Layer 19 of a small transformer language model trained on English Wikipedia (24 layers, counted from 0, width 96).
In attention head 1, each number of a token's query is one row of weights dot the token's vector x. The head spreads its attention over the tokens so far by the softmax of query dot key.

Query weights of the head. A number n stands for (n - 500) times 0.0011.
q0: 714,652,523,633,439,594,211,445,293,491,360,449,495,831,690,382,452,654,401,297,634,168,596,478,417,390,451,595,376,526,224,584,280,304,192,287,582,400,171,737,861,520,521,515,437,553,360,584,547,361,415,511,613,116,471,351,286,808,420,482,390,376,729,701,506,286,472,650,465,366,361,268,805,595,807,428,225,395,763,363,194,416,521,918,194,327,579,581,287,587,666,570,654,555,350,339
q1: 390,382,378,367,480,469,655,383,504,586,576,519,448,418,444,606,505,477,474,594,222,758,167,597,497,534,237,434,612,399,700,419,777,549,681,599,608,664,661,391,207,509,571,532,643,336,460,464,422,450,631,287,682,850,413,528,428,371,743,366,542,723,511,467,684,519,353,532,619,454,588,600,228,619,460,569,774,611,407,694,772,346,503,348,774,508,433,504,781,406,255,473,386,512,520,565
q2: 446,452,539,444,541,440,565,541,649,730,578,532,205,442,802,484,586,252,303,637,444,526,402,472,470,664,238,544,724,664,627,413,681,635,601,509,513,682,587,442,376,597,639,534,591,172,284,607,420,349,548,514,785,613,512,507,572,404,493,487,421,704,393,439,362,416,532,452,501,597,615,321,426,383,508,625,808,600,367,477,757,348,399,446,700,734,453,297,609,337,297,577,552,601,548,528
q3: 550,570,309,720,481,773,431,443,451,361,506,388,765,504,338,448,429,545,713,719,568,489,539,556,543,391,612,579,231,489,489,523,349,422,235,620,416,388,467,666,648,344,498,558,330,634,603,575,524,615,316,555,342,509,810,480,497,684,418,504,544,234,434,572,513,526,590,636,593,324,372,500,779,628,566,356,86,418,552,349,293,707,529,532,305,260,491,506,364,353,826,404,702,356,609,348
q4: 463,479,669,650,613,353,357,524,471,284,577,309,673,496,432,557,245,569,372,468,590,553,446,427,242,334,379,586,517,538,480,331,531,504,372,456,629,353,645,525,565,355,471,125,533,659,543,574,802,424,616,613,413,695,295,580,435,529,602,507,457,661,382,425,260,574,406,582,517,526,811,619,408,464,484,512,342,400,422,509,490,915,706,652,508,246,513,556,761,457,502,676,469,298,566,460
q5: 313,547,579,362,526,307,474,566,362,453,637,482,480,314,617,546,560,625,516,666,489,321,506,538,402,573,483,289,553,519,701,415,533,302,741,581,473,653,397,282,404,494,547,577,256,515,466,318,425,495,541,435,438,276,716,495,504,624,605,223,449,745,236,422,353,325,719,431,369,714,521,195,375,503,520,360,556,707,366,489,583,547,307,269,530,311,432,496,490,381,545,608,407,634,602,356
q6: 329,461,532,570,503,717,655,477,422,610,652,473,761,533,465,647,564,667,592,646,227,529,377,387,802,453,186,220,781,263,823,328,443,468,560,474,237,376,406,604,663,559,689,709,529,501,651,598,422,607,612,635,300,587,816,596,548,391,531,431,650,378,684,808,144,449,464,373,561,336,476,426,488,271,620,766,549,592,665,575,445,258,56,546,594,157,568,706,350,513,498,695,646,555,707,358
q7: 594,615,426,395,500,261,533,571,778,472,601,757,623,412,542,273,758,304,676,729,541,394,319,433,289,377,459,120,722,610,393,823,436,568,815,650,388,361,460,291,346,403,349,278,536,247,662,379,567,441,658,584,74,502,549,708,490,575,419,284,495,928,548,89,305,613,605,808,567,877,445,299,361,887,600,647,534,558,169,577,485,634,509,512,913,441,158,231,630,446,268,454,74,584,442,751
q8: 950,148,521,270,418,478,500,592,560,432,656,765,445,501,507,476,431,531,446,700,521,665,434,368,507,544,588,328,617,612,564,555,371,437,701,652,587,371,468,271,328,594,551,432,351,578,610,319,401,442,315,319,180,648,403,432,361,519,536,540,386,323,216,471,326,637,550,704,446,467,672,510,506,460,344,303,515,657,410,461,617,445,290,566,653,445,462,637,614,216,222,556,330,618,470,674
q9: 690,671,612,764,481,589,614,499,582,296,600,502,247,238,323,531,294,592,483,512,282,477,494,549,876,509,416,664,597,409,457,270,487,669,419,508,540,379,368,671,746,679,453,682,609,428,348,230,522,489,749,428,984,524,141,455,549,341,621,569,221,307,300,629,465,403,391,408,387,521,359,583,762,459,624,698,724,635,622,313,432,81,623,354,664,932,735,780,458,422,712,668,446,583,586,373
q10: 468,284,556,479,418,505,601,695,635,630,386,419,272,493,436,631,539,350,205,355,395,647,737,433,933,508,399,420,416,530,516,398,608,693,950,348,772,540,483,634,491,487,457,616,703,596,449,469,445,641,464,426,496,341,395,560,609,431,665,489,375,604,492,603,576,601,529,399,253,465,689,394,508,379,450,543,897,301,410,332,576,426,306,731,566,630,620,549,312,491,106,599,506,561,293,545
q11: 514,505,227,287,550,283,404,595,601,541,682,672,726,524,470,485,736,255,690,591,403,512,561,319,563,640,582,442,510,678,626,350,468,425,625,485,568,241,821,760,470,663,541,643,607,484,278,211,392,573,713,263,490,583,312,412,320,481,535,564,471,448,529,592,414,690,889,766,651,459,509,462,313,534,306,525,447,436,435,883,496,747,576,403,366,424,390,339,512,542,505,689,325,423,361,611
q12: 630,468,399,604,472,601,546,325,582,628,434,402,382,493,629,559,323,431,538,273,552,473,441,507,505,602,544,404,393,599,339,488,580,492,522,441,481,882,455,664,221,437,439,684,715,537,310,342,370,422,508,832,659,402,381,703,616,466,633,430,578,499,625,576,672,499,161,255,628,341,526,473,863,753,524,476,331,472,633,653,553,254,96,305,224,622,642,528,427,475,910,463,715,558,483,457
q13: 202,657,550,336,537,702,415,720,333,503,373,524,670,531,756,653,312,583,773,743,551,485,338,311,510,652,409,447,830,438,388,589,486,475,312,602,518,393,712,494,248,399,493,370,640,621,397,370,439,679,616,611,565,641,395,366,488,603,511,723,506,569,414,718,732,164,427,394,840,413,548,452,483,347,447,732,376,671,544,424,648,478,446,347,537,703,616,412,687,381,681,825,497,251,379,576
q14: 713,396,881,770,404,607,464,666,455,164,263,76,477,357,551,702,289,585,367,567,174,354,708,502,761,315,515,302,296,210,365,286,460,387,676,340,659,593,532,489,619,643,432,542,309,948,481,474,609,444,601,722,701,506,333,330,584,397,302,494,646,290,486,838,379,385,340,553,346,375,661,554,900,417,521,462,685,472,614,230,641,522,549,625,313,453,562,661,555,436,531,590,586,519,478,470
q15: 373,448,610,608,569,271,730,487,671,740,276,500,687,500,535,639,477,378,686,532,416,392,427,390,682,260,480,582,463,250,357,761,504,506,499,783,423,571,906,644,694,497,645,335,552,581,622,381,565,564,491,386,734,646,637,570,312,437,616,704,589,505,348,779,415,519,493,520,474,496,438,585,622,240,235,517,595,346,337,632,583,384,511,630,522,534,703,370,905,545,585,583,511,419,467,76
q16: 497,384,671,374,475,291,507,628,575,468,543,685,184,173,907,343,473,466,330,317,360,398,459,220,486,637,328,593,542,442,520,648,615,408,938,307,553,646,556,296,437,613,794,494,341,427,176,355,386,593,678,527,554,481,352,562,616,323,215,615,537,816,560,530,390,306,321,319,715,804,495,380,558,515,144,634,698,586,435,570,573,439,505,689,750,640,582,457,602,453,129,713,312,623,628,536
q17: 521,550,424,479,471,609,574,461,563,500,480,343,851,383,312,575,310,610,581,700,539,525,551,420,398,433,665,450,391,465,560,315,462,326,547,507,410,368,382,427,560,200,222,647,537,762,824,547,580,639,472,414,283,583,602,467,557,664,752,577,646,272,492,517,464,658,424,680,547,387,392,568,463,596,472,318,226,570,586,356,519,744,583,308,376,305,498,486,354,593,522,415,550,355,418,552
q18: 444,314,466,680,283,171,539,291,476,514,466,390,517,366,483,549,401,319,595,387,514,645,292,612,746,558,603,495,440,343,433,278,635,674,474,521,459,772,545,687,317,422,232,415,711,500,628,589,390,354,510,390,691,684,456,741,559,710,596,377,560,494,403,553,729,428,274,677,695,336,623,547,352,325,484,337,572,323,514,802,664,677,752,310,212,324,635,428,692,520,638,527,429,585,567,406
q19: 318,690,559,244,555,548,266,613,560,569,330,474,416,548,595,318,577,493,384,327,572,403,382,254,467,467,429,519,610,407,180,682,568,543,676,448,575,446,561,700,580,405,605,459,465,443,493,420,513,551,650,462,514,514,423,545,460,439,436,454,524,435,438,575,373,592,458,505,428,464,447,477,728,614,350,540,465,394,451,543,273,601,299,745,544,679,363,349,561,664,466,548,578,562,224,538
q20: 413,453,419,511,565,627,422,437,528,473,472,501,735,543,320,372,327,534,593,588,544,388,523,433,590,307,586,512,292,502,450,736,426,399,479,384,431,377,328,485,810,324,295,447,607,719,662,576,593,580,434,547,272,401,426,683,371,644,651,528,482,346,549,519,480,684,585,768,433,374,421,454,564,693,587,404,160,385,646,366,288,807,569,680,349,302,582,487,450,730,719,456,660,390,396,498
q21: 430,433,306,527,503,647,428,552,483,420,551,348,724,568,309,462,397,479,605,429,634,536,609,530,561,322,577,540,320,324,389,399,428,535,413,340,673,394,549,723,645,239,553,490,620,718,605,554,774,646,518,652,380,472,447,526,308,541,636,538,587,395,397,406,522,435,242,536,768,419,490,540,489,621,369,416,401,351,528,546,491,722,637,644,402,277,493,576,560,658,765,460,402,425,318,472
q22: 330,389,575,591,656,427,407,374,448,599,276,173,729,571,454,616,429,507,399,370,359,520,865,583,455,284,494,324,260,534,366,178,530,608,488,224,608,498,534,616,621,204,556,559,525,587,713,477,742,412,616,496,551,614,548,524,529,536,466,438,517,547,628,524,542,490,586,487,402,471,662,597,446,470,645,447,355,425,509,536,579,601,548,668,389,325,426,451,433,653,521,537,425,512,442,593
q23: 489,501,589,316,474,699,506,511,298,535,471,522,653,612,180,602,431,603,585,523,392,653,526,408,606,615,507,571,575,431,625,418,778,311,695,546,499,473,419,486,699,532,591,689,335,614,584,519,396,616,779,422,270,367,513,385,348,459,627,637,676,452,586,713,626,596,657,523,461,399,495,681,675,436,538,622,435,491,529,617,503,448,778,872,410,443,582,460,287,736,225,602,794,237,524,564
q24: 570,492,392,500,709,284,536,586,457,482,742,840,311,483,541,464,609,322,441,477,497,600,298,369,475,575,296,543,600,553,687,646,481,545,522,510,303,455,472,422,238,602,615,340,369,519,268,536,311,573,248,393,250,376,365,472,400,495,432,376,491,726,470,483,564,504,526,396,565,623,470,313,504,495,404,539,492,316,469,689,685,286,183,612,593,529,733,385,561,399,243,611,362,630,471,718
q25: 844,423,333,491,752,192,558,784,522,602,531,306,669,581,551,604,462,448,429,759,558,760,527,293,706,511,689,547,455,540,480,518,311,239,382,309,328,372,425,668,487,406,506,465,292,713,330,566,552,746,396,248,396,326,626,492,203,440,436,502,484,229,431,608,519,515,692,535,381,294,404,661,561,367,502,389,416,558,717,511,669,394,462,518,320,289,412,876,602,393,430,487,454,695,463,661
q26: 441,525,631,453,705,229,208,843,685,354,485,355,724,214,246,405,510,588,357,528,507,396,498,423,398,350,473,573,402,637,617,468,301,147,707,388,285,553,500,359,589,682,339,243,255,655,517,499,671,261,373,445,167,676,449,370,247,428,546,543,551,392,371,308,366,614,494,839,514,747,422,391,447,443,405,192,471,357,505,373,537,443,649,322,568,503,375,577,745,570,373,536,417,735,419,574
q27: 709,393,530,685,584,151,354,718,844,686,668,720,483,558,530,748,724,195,247,704,458,620,347,211,375,445,622,408,422,526,444,641,235,330,648,490,399,367,591,587,544,454,821,404,386,762,336,380,600,395,511,356,225,482,614,312,319,514,730,646,253,411,378,434,501,527,742,773,716,796,486,470,493,609,211,363,568,376,276,528,483,601,249,505,688,211,355,589,752,164,485,531,292,587,550,425
q28: 525,435,568,143,400,298,380,684,822,634,644,409,811,538,568,743,357,436,473,589,428,752,485,453,422,456,353,335,578,565,515,719,494,577,523,585,517,407,683,479,539,562,502,276,386,565,612,263,471,625,670,542,101,534,460,499,471,474,432,630,537,630,479,456,255,594,600,564,664,619,699,510,252,160,310,567,734,505,305,492,597,463,407,580,669,502,308,210,653,514,456,425,23,547,444,518
q29: 307,600,495,273,633,800,505,505,395,618,194,457,519,564,514,481,574,454,650,406,537,338,537,682,538,456,211,288,506,291,783,600,537,581,535,579,548,571,633,334,429,422,367,358,492,568,499,475,543,582,472,942,452,484,300,782,348,488,347,521,550,447,477,411,423,563,714,357,413,433,565,471,564,427,454,623,657,347,509,595,449,727,468,744,575,566,420,242,461,408,304,454,819,473,453,465
q30: 507,548,483,679,451,253,568,679,758,823,336,592,319,654,468,538,538,354,543,352,861,639,499,513,656,258,266,536,487,328,306,690,512,725,625,383,605,564,831,891,383,340,161,636,325,335,495,434,331,590,627,439,507,573,510,417,533,626,586,334,292,751,604,521,818,283,670,522,490,531,459,365,438,572,536,909,648,502,322,667,514,704,381,421,522,267,201,422,838,446,454,463,487,532,559,568
q31: 503,357,271,349,518,459,189,475,369,393,528,349,392,308,413,576,449,822,674,434,358,806,483,694,625,687,493,508,465,412,586,369,517,590,580,383,510,511,372,211,387,556,829,630,410,375,457,525,566,328,426,294,773,464,539,693,386,391,543,645,725,208,749,668,473,819,673,496,407,395,500,607,251,358,508,515,566,321,640,286,392,638,590,385,286,512,474,711,401,665,477,612,534,499,521,640

Each question shows a short text with each token's key, already scaled and adjusted for position as the last token sees it. A number n stands for (n - 500) times 0.0027.

Then comes the last token's vector x. A number n stands for (n - 500) times 0.01.

0 "art": 538,552,449,559,504,489,521,390,413,626,592,484,566,550,468,500,500,437,525,440,538,659,515,561,433,667,451,394,405,570,476,473
1 "ment": 513,559,449,583,532,487,512,435,405,677,611,496,522,555,479,522,534,485,519,452,529,665,509,541,381,658,488,412,425,581,491,449
2 " from": 478,624,436,602,539,478,488,524,456,631,551,504,583,510,508,451,518,443,547,466,537,657,574,500,280,724,511,408,557,467,576,464
3 " ": 463,502,462,665,503,505,459,471,402,636,486,512,607,527,434,448,508,609,522,465,585,602,553,512,278,691,504,481,584,549,649,445
4 "1": 458,499,438,686,537,487,515,315,395,604,501,536,595,483,445,486,424,634,510,465,493,575,578,530,362,662,505,542,561,545,582,463
5 "9": 508,462,494,593,484,511,486,320,442,541,600,536,625,410,399,548,491,505,533,483,551,571,485,482,435,557,479,469,560,664,566,519
6 "5": 524,455,507,565,513,544,481,401,404,573,615,560,521,452,401,557,500,492,520,499,608,545,520,515,361,552,554,503,513,724,623,487
x: 522,598,433,476,557,689,647,414,584,608,563,527,424,498,561,422,498,667,553,565,583,549,602,487,520,544,629,411,450,369,504,435,541,739,696,400,390,457,458,493,577,361,361,601,459,500,568,478,557,546,311,444,524,607,508,456,420,650,562,456,468,549,532,452,502,496,443,227,667,389,541,660,562,504,470,656,487,697,434,439,384,439,324,561,573,385,558,590,334,531,367,340,548,373,641,313
Which token does the last token look at most? 0 "art"

0 " Rep": 570,548,499,557,565,496,517,463,424,542,506,497,546,482,476,523,503,488,575,454,612,632,556,502,377,594,476,493,498,509,501,472
1 "ublic": 530,521,478,526,513,497,494,492,425,614,550,507,519,557,485,584,535,484,527,487,567,525,494,519,399,587,496,464,459,502,517,476
2 ",": 481,506,446,527,573,469,502,505,411,576,520,519,576,561,485,513,517,496,520,499,482,578,582,521,353,603,475,493,493,451,505,481
3 " S": 445,515,379,594,549,488,504,489,396,514,470,495,573,490,465,514,538,584,528,476,575,590,570,498,394,605,502,524,523,510,508,489
4 "aw": 476,521,429,572,505,461,496,436,464,534,518,509,546,495,463,522,448,582,523,486,498,595,467,492,413,659,469,422,455,473,472,526
5 "y": 503,467,432,593,512,491,516,455,428,562,496,486,528,486,480,476,431,594,491,492,547,600,541,527,376,608,504,423,464,520,480,516
6 "er": 514,464,493,540,491,500,525,447,442,607,536,494,565,522,457,494,499,529,491,508,517,511,487,535,379,606,491,431,458,532,468,512
x: 352,652,349,476,435,640,618,481,312,484,435,488,494,391,463,513,552,664,513,535,349,421,517,497,562,557,545,564,476,638,478,407,633,523,465,518,486,443,493,472,422,429,426,544,496,643,464,453,447,440,459,487,614,654,493,610,557,469,528,405,542,573,636,428,550,444,447,450,382,187,519,769,623,559,371,622,249,640,636,537,533,496,556,518,291,488,568,716,647,486,732,539,553,472,477,483
Which token does the last token look at most, and with what share of its attention? 5 "y", with about 50%

0 " to": 525,542,518,570,523,503,484,512,434,594,529,511,560,489,524,483,522,402,555,453,535,596,583,526,308,642,525,446,526,491,561,484
1 " which": 488,499,542,537,558,504,514,462,400,565,564,521,570,547,521,532,508,490,525,489,445,595,670,492,324,536,505,466,543,424,584,465
2 " any": 508,552,477,552,598,523,490,482,425,540,558,516,509,515,549,536,525,488,532,480,516,657,679,458,274,566,553,499,533,515,537,482
3 " v": 437,523,379,616,580,495,539,497,406,542,507,473,513,476,486,510,506,634,541,471,623,626,581,521,353,567,494,482,520,558,550,476
4 "ict": 473,507,418,630,528,505,506,455,451,621,497,485,563,491,524,576,469,591,516,476,584,573,521,554,322,595,514,488,499,592,504,463
5 "im": 461,494,470,519,463,489,540,446,452,632,542,477,582,534,487,509,515,533,507,499,465,556,533,532,371,539,517,394,464,538,478,470
6 "s": 474,549,530,457,506,486,474,481,393,597,584,485,573,544,503,497,477,526,478,507,360,570,623,534,375,496,501,470,469,511,533,453
x: 403,478,588,475,491,427,475,434,455,456,336,322,575,485,596,517,465,322,605,520,297,547,434,465,414,439,552,553,521,404,452,448,471,395,470,510,472,492,624,477,304,502,405,616,449,573,454,655,501,633,584,429,469,422,412,644,469,414,485,545,441,434,626,580,535,584,265,452,493,163,623,609,713,488,580,438,562,462,715,715,621,648,475,443,432,465,657,648,497,497,508,507,660,423,555,401
Which token does the last token look at most, and with what share of its attention? 4 "ict", with about 60%

0 " k": 559,568,480,553,581,498,501,521,440,530,484,496,525,517,496,483,492,445,573,460,586,600,548,513,327,617,493,500,508,521,488,450
1 "id": 528,537,469,543,538,503,530,379,427,545,517,486,584,528,504,526,540,485,531,471,535,564,592,532,466,525,466,442,469,556,429,477
2 " of": 473,559,472,569,524,475,498,479,450,583,539,492,570,499,490,493,516,461,517,476,526,588,580,510,390,646,502,439,544,463,565,471
3 " the": 495,554,468,593,562,503,522,464,471,590,549,502,560,523,518,524,490,519,510,477,503,553,545,479,364,668,545,449,548,526,492,496
4 " S": 445,481,355,611,534,487,511,480,410,518,475,494,573,484,465,501,458,590,505,480,597,605,556,488,391,598,510,499,534,548,494,490
5 "il": 520,441,372,660,527,482,507,437,440,530,478,486,512,497,509,449,382,584,515,481,583,595,569,526,433,607,513,465,471,537,501,512
6 "ver": 498,486,488,591,525,485,513,427,416,589,536,491,536,525,468,516,495,543,496,502,495,539,524,503,397,628,513,409,453,541,475,503
x: 454,477,578,487,498,639,541,504,300,447,396,488,542,370,432,394,505,534,437,600,475,470,602,622,625,583,527,553,370,586,478,572,543,492,467,588,535,441,531,549,523,678,559,738,545,417,500,460,483,511,354,433,743,632,579,460,397,476,504,521,582,395,457,349,628,444,641,461,575,157,444,708,719,453,512,548,540,602,543,660,515,413,513,572,316,421,670,442,574,585,637,560,611,383,594,497
Which two tokens does the last token look at most, in order? 1 "id", 5 "il"

0 "-": 563,566,533,563,591,502,500,505,402,478,517,510,525,489,457,488,492,449,553,456,560,622,638,467,322,753,475,487,510,460,472,528
1 "on": 523,577,525,529,556,485,537,427,383,523,491,481,581,476,512,473,561,466,535,476,549,677,617,519,339,612,500,432,470,452,552,536
2 " ex": 457,606,397,593,535,500,537,478,435,536,508,493,500,470,480,442,559,629,569,453,644,704,582,514,357,597,492,487,508,526,509,489
3 "per": 453,563,546,671,485,496,489,407,492,566,493,522,516,511,574,543,512,575,506,443,500,550,417,579,450,557,539,501,445,449,552,431
4 "ience": 481,509,457,552,517,493,523,487,379,634,569,496,511,516,454,445,497,538,507,499,532,625,581,503,341,587,516,429,448,551,533,495
5 " in": 509,531,392,567,518,460,515,513,442,568,547,491,553,483,469,473,505,601,491,497,604,640,540,482,364,658,465,387,529,484,507,500
6 " for": 538,456,426,655,509,479,476,468,442,595,506,512,578,479,478,515,488,604,501,502,563,662,560,516,326,624,516,415,535,512,551,493
x: 464,541,572,418,590,574,619,543,649,516,546,205,530,420,524,522,283,487,326,390,602,410,420,511,699,472,569,496,526,520,443,598,452,531,578,638,534,532,332,563,458,603,592,551,469,508,560,404,530,617,511,594,630,497,433,522,454,449,506,739,375,303,516,443,496,476,467,509,441,205,509,504,495,562,581,403,583,502,382,197,344,533,527,625,480,680,501,604,501,555,548,462,689,551,471,468
Which token does the last token look at most? 6 " for"

0 "ation": 525,536,482,568,537,504,498,454,412,663,602,508,488,573,508,537,496,432,489,453,512,626,535,540,349,659,509,442,446,539,546,469
1 " (": 530,548,461,576,597,508,473,522,381,562,530,519,545,552,452,481,542,504,525,484,520,581,609,470,190,709,452,491,552,510,499,507
2 "1": 458,586,442,659,553,497,523,351,440,550,510,527,558,465,447,495,574,579,536,439,515,584,584,538,397,668,479,536,592,589,557,508
3 "9": 480,488,498,577,491,511,492,349,461,515,564,531,597,400,401,527,498,555,517,470,570,555,498,510,454,578,467,484,583,660,497,536
4 "9": 536,453,536,546,485,543,471,393,476,528,587,547,494,394,397,536,501,490,517,492,578,515,493,520,482,530,516,496,559,703,510,521
5 "7": 546,445,444,572,472,511,511,497,450,601,592,486,505,532,409,564,456,549,486,496,652,513,470,522,361,653,483,442,505,709,574,448
6 ")": 511,520,546,463,556,477,416,548,404,567,601,517,468,565,465,619,510,477,458,502,518,538,540,537,274,567,412,471,468,582,501,465
x: 398,525,412,387,468,429,472,445,649,638,476,461,529,489,503,687,453,563,596,483,536,721,467,376,766,525,694,449,436,406,451,519,548,456,425,352,418,506,592,590,382,484,468,693,483,477,556,607,557,534,575,480,655,793,569,599,406,519,407,403,468,392,668,632,565,452,443,388,366,469,492,623,764,394,447,490,472,468,656,480,555,616,574,537,556,454,518,243,463,532,520,454,373,464,457,494
Which token does the last token look at most? 2 "1"

0 " but": 512,489,549,521,532,525,508,481,417,541,571,540,541,527,484,500,513,472,517,493,414,626,681,464,360,570,501,449,537,419,546,477
1 " on": 497,536,523,548,536,498,493,503,404,539,542,514,529,501,488,487,534,425,547,482,518,649,635,501,365,648,486,449,521,469,596,491
2 " the": 494,546,498,563,575,517,515,480,463,576,559,513,542,533,516,528,491,468,508,485,455,538,598,465,343,673,543,464,568,499,524,507
3 " s": 456,554,387,614,551,487,514,489,424,546,500,508,508,463,475,493,509,599,525,466,607,637,564,495,346,606,535,494,519,557,511,468
4 "ud": 476,489,410,605,517,498,522,406,479,506,492,487,535,516,527,523,430,642,523,469,535,633,514,576,456,496,476,450,459,598,512,485
5 "d": 506,431,502,561,437,504,514,411,457,527,466,453,502,491,530,531,484,540,512,490,446,508,537,596,389,567,496,409,467,531,517,489
6 "en": 530,474,492,548,481,476,529,421,442,567,530,465,537,513,520,471,487,559,509,503,441,552,575,575,396,529,519,396,468,541,541,516
x: 472,508,551,514,571,621,555,477,316,388,354,428,560,637,482,363,486,373,485,502,567,496,497,632,714,465,676,638,409,518,637,414,483,626,421,515,445,518,629,654,431,532,464,580,379,475,471,491,487,449,361,460,557,497,583,485,419,423,384,463,506,524,460,519,644,693,414,518,473,120,598,641,415,667,458,465,372,468,681,527,509,475,626,490,413,380,398,537,685,420,629,558,597,525,542,310
Which token does the last token look at most? 4 "ud"

0 "ing": 532,561,480,579,551,503,495,473,410,649,589,506,496,518,498,471,500,372,506,440,504,659,589,536,332,665,519,442,469,561,589,452
1 " ": 514,603,446,622,573,509,501,503,411,581,510,509,552,535,450,484,556,541,559,451,557,599,602,496,276,687,451,457,606,578,554,474
2 "1": 471,589,449,636,538,501,536,359,386,600,521,531,562,491,419,484,557,557,539,451,501,537,602,503,307,650,431,483,551,570,534,492
3 "9": 510,492,504,567,480,513,500,354,429,556,588,527,607,416,394,529,493,539,532,476,531,539,502,484,391,547,440,422,530,667,481,531
4 "6": 525,468,525,500,484,553,497,397,441,543,609,553,485,418,387,525,502,538,508,494,549,489,515,491,441,550,487,446,517,728,527,537
5 "9": 534,467,501,540,500,502,506,510,439,630,598,483,495,529,427,594,542,521,492,499,604,540,439,509,372,616,456,371,478,672,574,476
6 " to": 545,423,341,596,517,473,461,546,412,612,576,507,557,464,498,505,531,588,469,504,630,620,546,493,265,695,477,435,526,550,536,482
x: 348,425,525,485,505,588,508,522,824,424,427,473,446,242,468,571,499,687,370,532,501,604,558,495,619,549,638,465,630,588,291,458,408,544,352,451,503,468,521,560,486,526,579,396,404,444,510,542,645,555,588,753,630,680,486,535,499,503,520,570,368,349,429,551,688,518,417,342,520,285,492,617,605,459,525,482,474,466,521,315,504,686,568,398,515,392,461,513,430,505,516,566,598,644,499,553
Which token does the last token look at most? 6 " to"

0 "man": 534,544,476,531,501,496,495,417,440,612,582,501,533,559,492,514,513,454,493,474,516,576,508,543,388,629,467,442,451,522,518,478
1 "ates": 513,541,481,557,529,497,486,479,400,613,585,494,506,543,488,498,514,477,493,476,486,654,591,524,375,598,503,465,447,516,557,483
2 " dis": 468,571,392,594,565,489,498,502,445,513,504,497,512,482,490,516,543,575,578,462,656,719,546,536,360,607,479,478,498,568,503,487
3 "ap": 433,524,476,640,496,529,496,434,480,534,535,497,456,471,558,492,470,646,533,450,480,632,561,556,535,463,514,470,503,560,638,479
4 "p": 454,477,426,577,521,469,498,484,399,541,453,468,458,467,480,428,456,575,508,490,558,582,632,534,303,563,472,462,451,453,505,464
5 "ro": 523,418,422,480,501,534,523,513,394,513,466,478,457,564,493,435,433,546,492,496,604,573,604,562,334,463,482,415,497,506,516,483
6 "v": 495,500,456,444,504,509,534,481,399,543,475,465,546,466,425,491,490,473,479,499,554,590,624,517,349,464,456,386,483,563,452,496
x: 518,417,200,535,500,460,505,603,427,391,487,263,619,606,412,654,274,581,496,608,390,386,562,516,464,498,559,406,456,409,465,583,469,540,489,538,390,533,383,697,608,593,336,569,556,564,456,535,465,720,423,586,440,522,554,521,669,393,582,377,458,409,565,516,496,678,691,547,662,530,490,452,614,562,691,502,382,372,589,452,543,638,579,520,376,532,521,506,630,525,647,415,372,487,547,580
Which two tokens does the last token look at most, in order? 2 " dis", 4 "p"

0 "ach": 555,539,451,516,511,446,497,413,423,629,572,492,614,533,479,481,490,405,529,460,527,592,419,550,401,683,483,405,401,528,517,467
1 ";": 466,437,478,433,578,488,434,474,380,533,588,497,635,528,460,560,509,472,438,537,538,623,664,502,252,678,402,451,506,426,585,510
2 " R": 472,597,352,619,575,470,523,501,373,518,460,488,586,456,476,521,656,597,565,448,586,522,589,540,301,755,506,490,555,494,524,484
3 "oot": 459,548,462,598,578,445,543,426,378,577,543,482,528,484,466,539,519,511,549,479,561,579,545,485,330,707,424,400,386,479,419,513
4 "s": 481,508,495,541,536,440,518,443,333,626,550,456,548,556,483,484,482,523,470,506,481,551,562,507,266,710,450,425,433,461,468,483
5 ",": 532,550,441,569,614,456,517,440,413,642,558,524,613,551,491,515,442,545,492,502,524,628,646,495,309,724,474,401,530,465,499,467
6 " R": 590,398,306,689,537,490,523,509,389,521,455,489,587,464,487,496,404,545,442,498,630,579,618,532,238,622,515,478,546,585,503,478
x: 437,452,426,680,653,445,437,402,185,426,392,453,506,382,694,593,615,533,518,428,482,346,609,636,461,450,601,601,444,474,379,494,424,349,501,436,500,475,127,528,514,512,563,501,664,532,441,545,454,675,467,429,586,449,487,599,346,548,524,586,356,410,451,471,518,526,301,596,428,819,606,471,422,437,520,481,510,512,569,435,498,412,516,533,523,489,678,478,575,470,488,493,493,474,482,427
Which token does the last token look at most, and with what share of its attention? 3 "oot", with about 40%

0 "2": 527,551,494,585,572,483,478,463,431,594,570,518,504,501,456,563,555,480,523,452,534,577,502,534,383,624,434,472,549,602,569,493
1 " to": 491,575,478,574,531,492,469,523,430,594,559,509,567,466,507,484,552,439,558,465,568,572,567,515,290,651,480,443,524,484,554,492
2 " ": 486,513,467,605,514,499,457,479,408,605,520,514,577,512,444,479,505,559,530,473,543,564,563,509,288,582,488,472,565,548,595,468
3 "1": 462,536,460,619,517,490,504,364,407,588,516,526,592,478,436,501,484,560,522,471,502,513,588,500,333,609,476,517,543,515,548,478
4 "9": 518,489,510,554,491,514,489,382,447,531,589,529,606,419,420,541,516,499,525,489,503,526,529,468,433,526,462,467,535,628,506,528
5 "3": 514,500,540,502,507,540,489,418,429,527,605,545,513,459,397,527,520,477,500,506,517,445,547,498,414,484,469,471,517,669,540,517
6 "8": 507,493,486,534,494,491,481,504,429,615,594,490,548,530,449,574,529,502,485,504,547,518,470,523,360,549,455,418,459,612,585,474
x: 429,517,387,463,552,491,525,472,553,647,331,385,268,500,594,593,516,593,579,629,417,595,549,457,650,394,507,505,509,382,465,612,629,610,360,358,445,454,576,529,357,386,365,602,521,504,525,532,553,546,488,578,525,659,695,650,438,554,406,391,426,559,561,562,528,477,441,292,471,98,512,671,572,547,436,655,448,602,565,390,493,443,432,318,442,462,540,587,447,527,546,491,360,482,607,454
Which token does the last token look at most, and with what share of its attention? 3 "1", with about 50%